Layer 5 of a small transformer language model trained on English Wikipedia (15 layers, counted from 0, width 64). Numbers have three digits each and are written without spaces.
A neuron's activation on a vector x is SiLU(gate . x) times (in . x), where the dot is the dot product.
The model reads these tokens: "-" " Col" "p" "y" "\n" "-" " C" "ook" "ney" "\n" "-" " Cor" "gar" "ff" "\n" "-" " Cor" "ies" "ta" "ne" "\n" "-" " Cor" "n" "h" "ill" "\n" "-" " Cor" "ri" "em" "ul"

The vector x that enters this layer's MLP at each token. A number n stands for (n - 500) times 0.0074.
0 "-": 440679380214508575565420487590522569510650599248504248644531325535564338455229433298375418494416751638316640316518645385446662531499473684647714593659546502738490502476636387485632499367797660
1 " Col": 585332541273593384513452327425579443416414353529671380427567447748546381602674440497488517546766584699720610504299365371342202641359531621692529445767350583351393532604650792351429184382467552
2 "p": 493465458432345586603436372542834338255245547298624464643609790357583462374543289437520526431629562503291327715466454451179298547449746525245436469641206455708396531264732586540610459623421480
3 "y": 568539429329523439523530460555622504210356424333460609666409431226510400568209344569654368404586687489600219422467541465680200493556471499650424585570033359453682461481527470430470503417295749
4 "\n": 420618406428647600504395502694709598611540718479427420416514375615428861438322558465516698486563452656824163472450566501450601516382570662574597659463385095642558571834514599618695372353414702
5 "-": 475623432156638553530522598714383502494484637285573246578564306430684314413272346363388485530377722525567617310644568327407771412411518657650697433548580371534497500441716338346536510506652662
6 " C": 371367347273633574597449345408636478443481531246605516330781732902417373460506495377403548326664939519497651668583383447398449545394681503458447499458421337484658673619679549313577403371464600
7 "ook": 523543674496408405435401469360581106243331235424531505471206415458462506639609511477651511268623613475453342675578280227373329589231649814629508565698335420459342580342577505267453384591360618
8 "ney": 344646586521515618635561447553629317350413518534531510682334499466447564643250490639845409361822789519409109527799333452520188594474568667521463517580496330447468528371611358296483425660517521
9 "\n": 458580408450558631501402518672716584656537732489418446404524375584401883461312586455469695517554478682822137415473562494464610566388540634637584650420392094646524557805523609655716348404381660
10 "-": 493640451195590546542545602692376474534486681295572238578572298424674327415300327381350474589403710529586619341682555313417760450370503659686713412531591359517461452432719365315545506483615684
11 " Cor": 581541580385762474609556278732528488572579271466554516527577598740673680544528449313503447307238885489628762368606367535488432747426523751404665589668358598382533548588643673385605207381462564
12 "gar": 587626575510787424522523505388656382600474310429569598657316625722608480674832586439487550635402644624457276438566673457247302614172460662756705696518233582622437541428558378402264523604522630
13 "ff": 273501404437353425702521399398763228693557495725615619336374487712449547525523456545502551241676713423468266490593267307452318598486523585658557243571202539648437582200373517420411455575586270
14 "\n": 438589414443532597487423513684706593609528734483380433426538377590405901448312580470468711489587491669828144417494597492451608564399529615642554682433388100661512528801481618658710353394368653
15 "-": 488650432203560516538546602697386466525494683295580232570591307406675338421328325383349487586401725524585599323687563302431768451379507662702700423529594362531460457416707344322527511494606679
16 " Cor": 600552586365728467609562270729536470580590272460546519533600598736680698536563441328505450314233881484632758366602372526483426763423536739402667601667350587401535545600639655384605209400462549
17 "ies": 674461474575563456552520495714342442441630372409637688472283393475421494585389563661590572546680560491479170389611111483302213441347609367729541518382419321636306633589588302240559246515622394
18 "ta": 449755484635529326557394567633646442635582447568820623425680412506576326519471265474401606572563620536763306157597615317519270542453368491668847596393321413772444726414336562461288464573466477
19 "ne": 499748373329430388565598539566238453426187616557629558454500585411659490551476291497564504653680554484631041316562371429465119605468367727528432641449412393563449697540467520717318441807613447
20 "\n": 444576413417536585476470509682688623555543726485389446396578386584432923384321592509454713522582488658817124383457576512474604544392545588657517669463396103656534549783494624668726328349375650
21 "-": 476648433205559516524543607707378471520484676304603235549604296405696350414324322409342480590399744522597592307678564312443763451388501648718681438521597354518462455396722346334538500501611663
22 " Cor": 589552585374722473585573269734525487559590275450532522544601607723681692516561436331506444319245903473657771359617349539493410747435532740431660613661359599407535553605648654411605202395456542
23 "n": 571508494408738700491489481562814529537331542490494632550763795747616552692666381639781415367556522607647404450710368474309523386304370596517530460434209346709556556379554354501486601690746319
24 "h": 510568548403316539423452598471882299546397546342739475387664440653583554489635394665625467270575847410763502296780299588407203179373591515483612441680331424512556567449550568507445724445335584
25 "ill": 441737516303454510494702466492195271567520476365458494511295579535662571589450445627670327260493856538371121504386274438449362461200426604828472562699376403392452544449579548558467471786377419
26 "\n": 437591408450569585482459535679703588591523720486405429377543377603431920415321583506464722486590477667834136420487601507476602538361541624627553690467401113647533549791482617642741379333399664
27 "-": 469658440197556515528534605706399454535474661295606229555599298398684347441338316413349489571399728541587605310694579321428762458396505664698691434519587361513467452403713343330556519492636667
28 " Cor": 581541591384732486593583279731537479568593258469543514535591608738695705517562440360505455298250898473632768339615355536489403751414524735424657610670361588393535547600637640400620223385456539
29 "ri": 682415533282721443452639655481564383472365480292752514593542464577493686698586335356746547371806716370700470217395588480248384300421506619562845557512489588737587589496364514533237513555518550
30 "em": 536571277436510405481628441525421416472549568420571476591466499466610587556558652578683555556623624461550298478395401380506248131092526661976701506657138585503491569418355609719308349537576519
31 "ul": 529611269290819464491897430363524633594251604544478550717525463551687641562632474516403536757623766596457480383643259513616557370394536628887644606481561560572427660485271393545136398675275555

Each question shows the input weights of one neuron of the MLP. A number n stands for (n - 500) times 0.00089.

n162 gate: 477636411485451439438465426549637671511715352497372360586443571434444603404422532544604419568510401546479415409595469631558455596424498554464489480359578377485609636511422539515519466392418307
n162 in: 415522544523510492417445416453558625545488443468605479453471645463496581524466521533479552553529536450522454368487578647435416519592388510568328583584543529525469440470440540608589544399459319
On which token does it fire most, and how strongly? 20 "\n", at about 0.6

n86 gate: 400487750465276310627597458558289554575560429636599391500452337551253412598567632447508466355643455582527408640419589367442421523672470739495607439518522528240548502457427618429541607507400360
n86 in: 342467653484467455521610234378535592522409412527581456595334436487534376534532535492565493479532449468463432567505384482501319418570336563546536577545414568344519602597421663392501519449523457
On which three tokens does it fire most, strongest first? 1 " Col", 7 "ook", 13 "ff"

n9 gate: 530462395531546304513384399411564411488720443564272391638370555433565303477510544461361690419563459530448462472528568360523307509490440498672676424411363636339691388415616548335322739455435523
n9 in: 366418311418574439385640437458549353520362439476538504627514414457482376337233426586541362543551517369409492500478513547470645493645576440464613547464560401573500522594431419622610556678528521
On which token does it fire most, and how strongly? 3 "y", at about 0.75

n154 gate: 292536522591363462584362561520275324483712444630538533559571702573464673420346394270617517308651480532407462592613574287322475712685348544536473502328590619511562513365508452530595663483596558
n154 in: 563491579519540534403424324486592576300498449398491425453277308537553317166402573497575527343383459580454594303534580387528592554354533559570641410545587518529488408499562436420379486500382463
On which token does it fire most, and how strongly? 0 "-", at about 0.57

n71 gate: 548553586543305497425376431665348402547528547503603589469546423460376378542587478635510515446617443311650460531613576432465523412540474447306399627666430653386408408299561202432530406402547431
n71 in: 528654565516375611368585560394481569506592551427736481416542493414627443617647422568647733591463529602724515685513412586587486475448628379383413483456617535588393298528433547420536331456379564
Which token does this neuron like most? 24 "h"

n131 gate: 582569596660630371312437418466600472393609338448551579257512591434411600582613471427606557445362503496473376530485556647481504637499479511408358554525476549534663437447399500398256526409562457
n131 in: 526564565407509502418370594316533492398358349515566521456547447399422502344518385420632604650608491621543473489464409631580488511464632436533362467457391507571455461527565598360486515457494436
On which token does it fire most, and how strongly? 7 "ook", at about 0.55

n59 gate: 496484514508533579608398450529545622515522618436358469563443530577408335518489567328568500357280422654337658634406511563470448503514406529383649471536579458310483379535459405461451613481460593
n59 in: 557437445502475503512586547518459526449524540640639346484486532430486511423550533481476552547488651548393486445441594496323450502616512377442642497490418527536290514445527492512605507532485505
Which token does this neuron like most? 0 "-"

n31 gate: 453364483567481513583513385492379449515561453386223402574539559361392308450739663673655523444264511556534635590470662415544709594382286538493493412301596548323483460466539340382455412556585599
n31 in: 498374663594471283596562674613473503503461484471511590429528526439562494600421516461439467665580504267654387506565614320409426575615529529433412449614714575480416584612638565470563558487548357
Which token does this neuron like most? 31 "ul"

n188 gate: 444462760488308503373738544407291535655562357563609359441542410437494678433618663501416552584523560613488218357367525722562390580744286517550347689323664328575455581357752603403609454398506351
n188 in: 464507484634624531180587433493484551518503590522500714493368503612295649656425396614447817488471653647671362430626568526508540468470483381565578530514637541507416428285368547614414436573539320
Which token does this neuron like most? 20 "\n"

n72 gate: 535446522599449599693582410446455629540509422531321540525413581506647428346491571525515622335653526460360532498315509478473370402478582659442628465541332450510440546595494234375399460615532483
n72 in: 420406649594584629463436457468470286623506427531630516750459414489443438438455391507398466542597404386485536573672460349574435478434536318517323501479522433497466358521477478555543600532452492
Which token does this neuron like most? 8 "ney"

n74 gate: 442594438512510492534381495620374560530639596658510476647615526510374509531605539500489364536549499587520552545643600567363417550507622483428364489474535505504498625108341356396617748412493359
n74 in: 634552473443426496576645627460540690592539610416570501522491485647692583412505586484532556414432605556531408544483470632569421459654324452498431373390545615564564330491619520535612459666434577
Which token does this neuron like most? 7 "ook"

n102 gate: 444474645583312407642321417285487600555743508624326468468512615662470555442436504557539615513455362549486653529370561345376539575537543552420478476454639342505446319460362402521597685552525492
n102 in: 447381540596475426660500549415537531404481436558480354477495635558526503521479415522527578633426530477645630466480463438410553610453480443456582435580508498559536418511424435569598646355610375
Its two highest activations, in order, are on tokens 25 "ill", 8 "ney"

n51 gate: 403596495619432572324426459412488651541314578732485670540547555398564500577322537514399507408266361465474496274516587481531350473480495529612291427437476369581595345508637587708464317439371606
n51 in: 488451556489459407504327513543517463489619503617639508399505439358548645483518575667606414605741345497597195384502396608575517549469440389575454345536373447661412559316303651479511471337469408
Which token does this neuron like most? 20 "\n"

n100 gate: 494413385619520453494478563395333575678561696454499599601479508623649422258393496500598558439449604447347583424435418438843512497384412433338421448472539435336573524447406605527514582607639470
n100 in: 563669607528371591507638549493590404426380398516589499548630474339315545560561574459512527408468567464442500585464539609431489361547415609439704667339453541502509443465506515470533545490525630
On which token does it fire most, and how strongly? 1 " Col", at about 0.23

n69 gate: 597486410638415460467317528509502437606467452535308478461503448501499561520405664496600479471529318435769629592424364576519591725516555545341511513424522475470414436535505427262391561529557480
n69 in: 591384522519343422448322431517605460582390519350475456514467477451656508598524514580404413537481433536460633425536482582619541443430508462542561651511511502536312484585634479586502478570382525
On which token does it fire most, and how strongly? 13 "ff", at about 0.19

n181 gate: 506433597630420513548622648600657559487623310557503535631335540554315398288546365568554478437247494495454612540427678460619569361512482586500489516536439444455587503357521513630751490609647378
n181 in: 405575624466536548526442378594581444559314369563360453478443296669487443433504414455779511508391443565470520441598557559477435422493501447504648502418476335465450470333566500517528417567304475
Which token does this neuron like most? 6 " C"

n14 gate: 597681560462482688399336413474473673668562345502469525473551611384579581440708543402702395490465377420422548477669455475515380475415541329486389634499400522493521533611466554398469507576445350
n14 in: 596450518372669442461610500519475462493472539501680439449601525503558533500611499497511473515518505615449524550507557373481613413592649399554483533460468472424613494488480347456715656479418300
Which token does this neuron like most? 23 "n"

n20 gate: 622538501510379481440470591542387484607465478464334431767690435517421393445531466186696591543356458543389569603329577654528599499520477619444497684537509579433667415428472603459277520468566485
n20 in: 463455445525453427565558589575450424587479436321411347483513410631530515411452493355601470583587543600414411557540510533488544552464399544463400668560574576536487413526451476490479507416578732
On which token does it fire most, and how strongly? 0 "-", at about 0.86

n61 gate: 367603452712350545414595492511428578755593346548362345574553509560372791573488384470403473472646546664433515650318343387563491517401405579630621477463665510253680369276673760212707612410529356
n61 in: 506419601684542445530541449583434248453393578354480503450328516631423516588664474416638468406500500470666528678474402664526655505457666622539430565529424474468623501440507480473418371495446458
Which token does this neuron like most? 25 "ill"

n128 gate: 428476528595652478430309602418564533660608526419615471543667519537567592528564262516462580458469466318559418485438503418647616646370628752507407489475534551558608333487633553277369440533797599
n128 in: 374455470456428451513483428397582527360489401547509480583486454595372575381343553226597472469641522548422558458586524522495400489558587381550528602367438378587498615472659367496503434783453506
Its two highest activations, in order, are on tokens 6 " C", 0 "-"

n87 gate: 499275391762581473402685399505357488436375501440592638512414590446500581473507452560451549564490554557472313516507724314471264403493520824599424339642516572510579504392539373372640558602578558
n87 in: 472433540631677332508518333460629391520586586626544582472494323609470525489547520520492595642697478481702581543428514500442531333441435574256719430412246397487396573506470409435478539398511620
Its two highest activations, in order, are on tokens 12 "gar", 30 "em"

n99 gate: 586612530484469725541350478515522322666671463587490454603769520104434581711557584545450422601658439518365279503565631544570544393451412474464375459639400526681576381473400523566514604372687483
n99 in: 552425578689514378548472451497504525485385550549625482313346560572469676623444410522515441634433369459651381471571573442392434544483513820491376506456614499694449635441389457722470578520534536
Which token does this neuron like most? 23 "n"

n56 gate: 755620368523204490515483622585495368621652512442474397724798468494573442517536504701509515472488445546390461758600541525468562558540324493378474568373504523390395543379495559514509540485371380
n56 in: 369427582534638666547478495425474569428486619475495449539436436386415493480390463354429608408489396673411577516481327569463532366536531619335460567421525607400411303621486510542572449585544512
On which token does it fire most, and how strongly? 12 "gar", at about 0.33

n29 gate: 563396653487421461401612507405450317372373549542652594438549419391496568597625672546503567633516449352376386431467511615601616514724469542455459535370506395543740374391517659201555607627561618
n29 in: 415483670310409406534467489369560442435405434313431688535442542544504512676551501547701501589553453436500483470409604582490444493482727612467563541363642501535594523606447608547376454562491606
Which token does this neuron like most? 7 "ook"

n161 gate: 689390372505311280489463630339573569623535660629579512562784476510508599263738527339489481280337670411459522561527591526359621595456446552629411415502499504435751542672552376447342533413508490
n161 in: 430257447541596561356505413594507363374624529499558427330460489459603399403503668485535347465546595508606638424484590533523527490399346427448453495312530501447600445409450454521410549643406420
Its two highest activations, in order, are on tokens 6 " C", 19 "ne"

n3 gate: 629442673549359413454528513293363544441644465614411548585686736564295761288501475447483443582432354337455496507431534612570714530581687430244468581532455627359572552404603526441557602619440499
n3 in: 558393602360501483463501362297617512643553352470346425612465675612374604423330513414521390555646403384563498527663411584475598538472510390366576618519470637403359431461551538534567499685401676
On which token does it fire most, and how strongly? 18 "ta", at about 0.31

n66 gate: 347675514517448429494355514536269565405645535528535605455484419538575449377492437499483538566338551354321361497566440618433420550653541481475531670614506576414626412458552411352668739587484573
n66 in: 588367520536384429495455424416477517485323312388367553497437527394457599586579429429373552530511497703521421502445575320396593585498311505300415496416664475488535655467391506633614454320506492
Which token does this neuron like most? 30 "em"

n165 gate: 478377563439537592514203496583410417601530399480346643334469483605363482577526522494470609397542432314633434357494603394512583567549447449582669304475582536543731358394428637430505611579564508
n165 in: 434376588370445396399525465674528409310417382415390537317622640668535581461573526532605481507641463415471564528419640463465673549469552424382512556554330558447508453449411480617453549544515387
Which token does this neuron like most? 29 "ri"

n130 gate: 564470482573474504582584675614375601586461266543510418386480361485318592753505524288560547428456381762716524680561612410631641401498444578627375283590617636540551487422655731460342604499496468
n130 in: 441539397536609529555459580540489445511814438533399430509646506495440360570609541641509206255521665530577472507657471430442545457481569463421427535618543476424456426370417535485578589500613521
Which token does this neuron like most? 19 "ne"

n120 gate: 709398511424390392508469715426559445650533419502480581398593352358459732512525506589634384289427482556639529490416648350566568473425697590752616462286412477454522562491320448564350583543508510
n120 in: 536485464517411510370423601488555443502444385538399527492521531669649583440508465440421511709543447524417344617482371452313435662484576585339429629570484582511421352509534740318652339452444408
Which token does this neuron like most? 7 "ook"

n172 gate: 521501666449405486651548395479492263359632307524408488597260585469495511472525660487540617410571500611527522497571571391409502688638792446413563614388434451431550421322713496459470471383497452
n172 in: 525288623540339519435475647560433557471512550407645372197547470374519607374449501435447542421462516512491410623429482543485416448439465505475407251408389412558486520506426479563537398535452510
Its two highest activations, in order, are on tokens 2 "p", 31 "ul"

n88 gate: 564400469489345482497382585393535597406591591566359324554531658354335473512208538429450565511408411468381659870490608355435636492529604464357491487474540535534314293714518377559539471478480538
n88 in: 487515653542558389515543540459443509402390401418535740663305415468469628552475625470539474548629570527540450527380479310383345449454680581499608405463516711444565495431576624536435588534628479
On which token does it fire most, and how strongly? 2 "p", at about 0.28

n143 gate: 425523330564494403384589589422508497478705563615283509726380613595491490563385509321496673509432383399502414581496537470534614364473336607431367392460476557605397562449455420423479492385401418
n143 in: 558472705525603570578429421516476475590496478449599603506509580431539451365496382504461539429526556664546649429394576564500411609529711520325503508492656452554455481504558458390608357427713564
Which token does this neuron like most? 25 "ill"

n82 gate: 503486467503548588468323536470677479589609472462447520510373492416574712590710619284491495574503248538497575603411459551544502533568469628376548554506470474540441573684354424525453497524326502
n82 in: 587397504466566480612510571594515382584628550483475482527502455505441383504633399455514555339512472468572569708402426315577594438522560617362538466495488542428519536574666388405458529576530561
Which token does this neuron like most? 19 "ne"

n127 gate: 477482705564368648326598477516404639474545357630490461526659734586587529443624589618506482489604539539471531283614516578580609597400541600622492750371710548444537379233561540557418545598604453
n127 in: 488569600415466463424465488594396354461624688631611612485441478510430560376418540550619362517505438474453332437512353301410504536280452466481508477368510526523404467441642377372421588481359466
Its two highest activations, in order, are on tokens 25 "ill", 23 "n"

n145 gate: 520569575581392436577602552585430673491506540634422429653427649439459542294429616371586446424391509424285470552488520377466385250470588476478622636592462617452668678439461471653399426557689375
n145 in: 702584405536506658490506619395623417453465448376434605559452526473777358387508369352426576410348471608468581514376475595358408516631592416392466375431364506599448456530651484459458400401537489
On which token does it fire most, and how strongly? 2 "p", at about 0.63

n104 gate: 310499605494425542590457530234326509429330507705561643550415507586402388288415583510467501409587382524336520541509465621443604454372466702507553543402458651466660532479536708515510533438783547
n104 in: 341501528495492621514381712432526565538461549511478573518429528547554340559550462517420409421503448565456422483631354329488563560374446502726220426559573470464490700490519489591437430437422394
Which token does this neuron like most? 13 "ff"

n123 gate: 464575517600377783652380480532498640599784655669519475466361548530496718709596667697551489549537566672404238478441515400621527540534473438574492507430319398606593749196586527479464389414471385
n123 in: 519500340533486508617351586508517554538479558240347503430481662544493510553506331552673522407371454469381555501267404423538481457436725499416505516714388680561380428583216407507323409549623548
Its two highest activations, in order, are on tokens 30 "em", 13 "ff"

n97 gate: 370389526646422586616416620470373481613383754522318411531481522476245387609624541625526416475491400466403479391486392581519427640363550634403467607389691671375584458272301691607454507540642396
n97 in: 529363466501472476631540594555587389379590524473626489467455430480598609533618534584639469547643575366505386477491510522568525393607546650426479602331519520436376656649575479588607544606526612
Which token does this neuron like most? 19 "ne"

n109 gate: 510585374680509646544531532272314728272550587453450664648604546555537367444638466709584538608441486424497531632499560586495444416336397396659578542783486596547459455356622584469446664500305303
n109 in: 536395499425568559519503410555529629627411365529369333371476495378333520298686652419413579419364510608585591465360636455452598572397559462540573435488658355597486496554519462571404409465544554
Which token does this neuron like most? 8 "ney"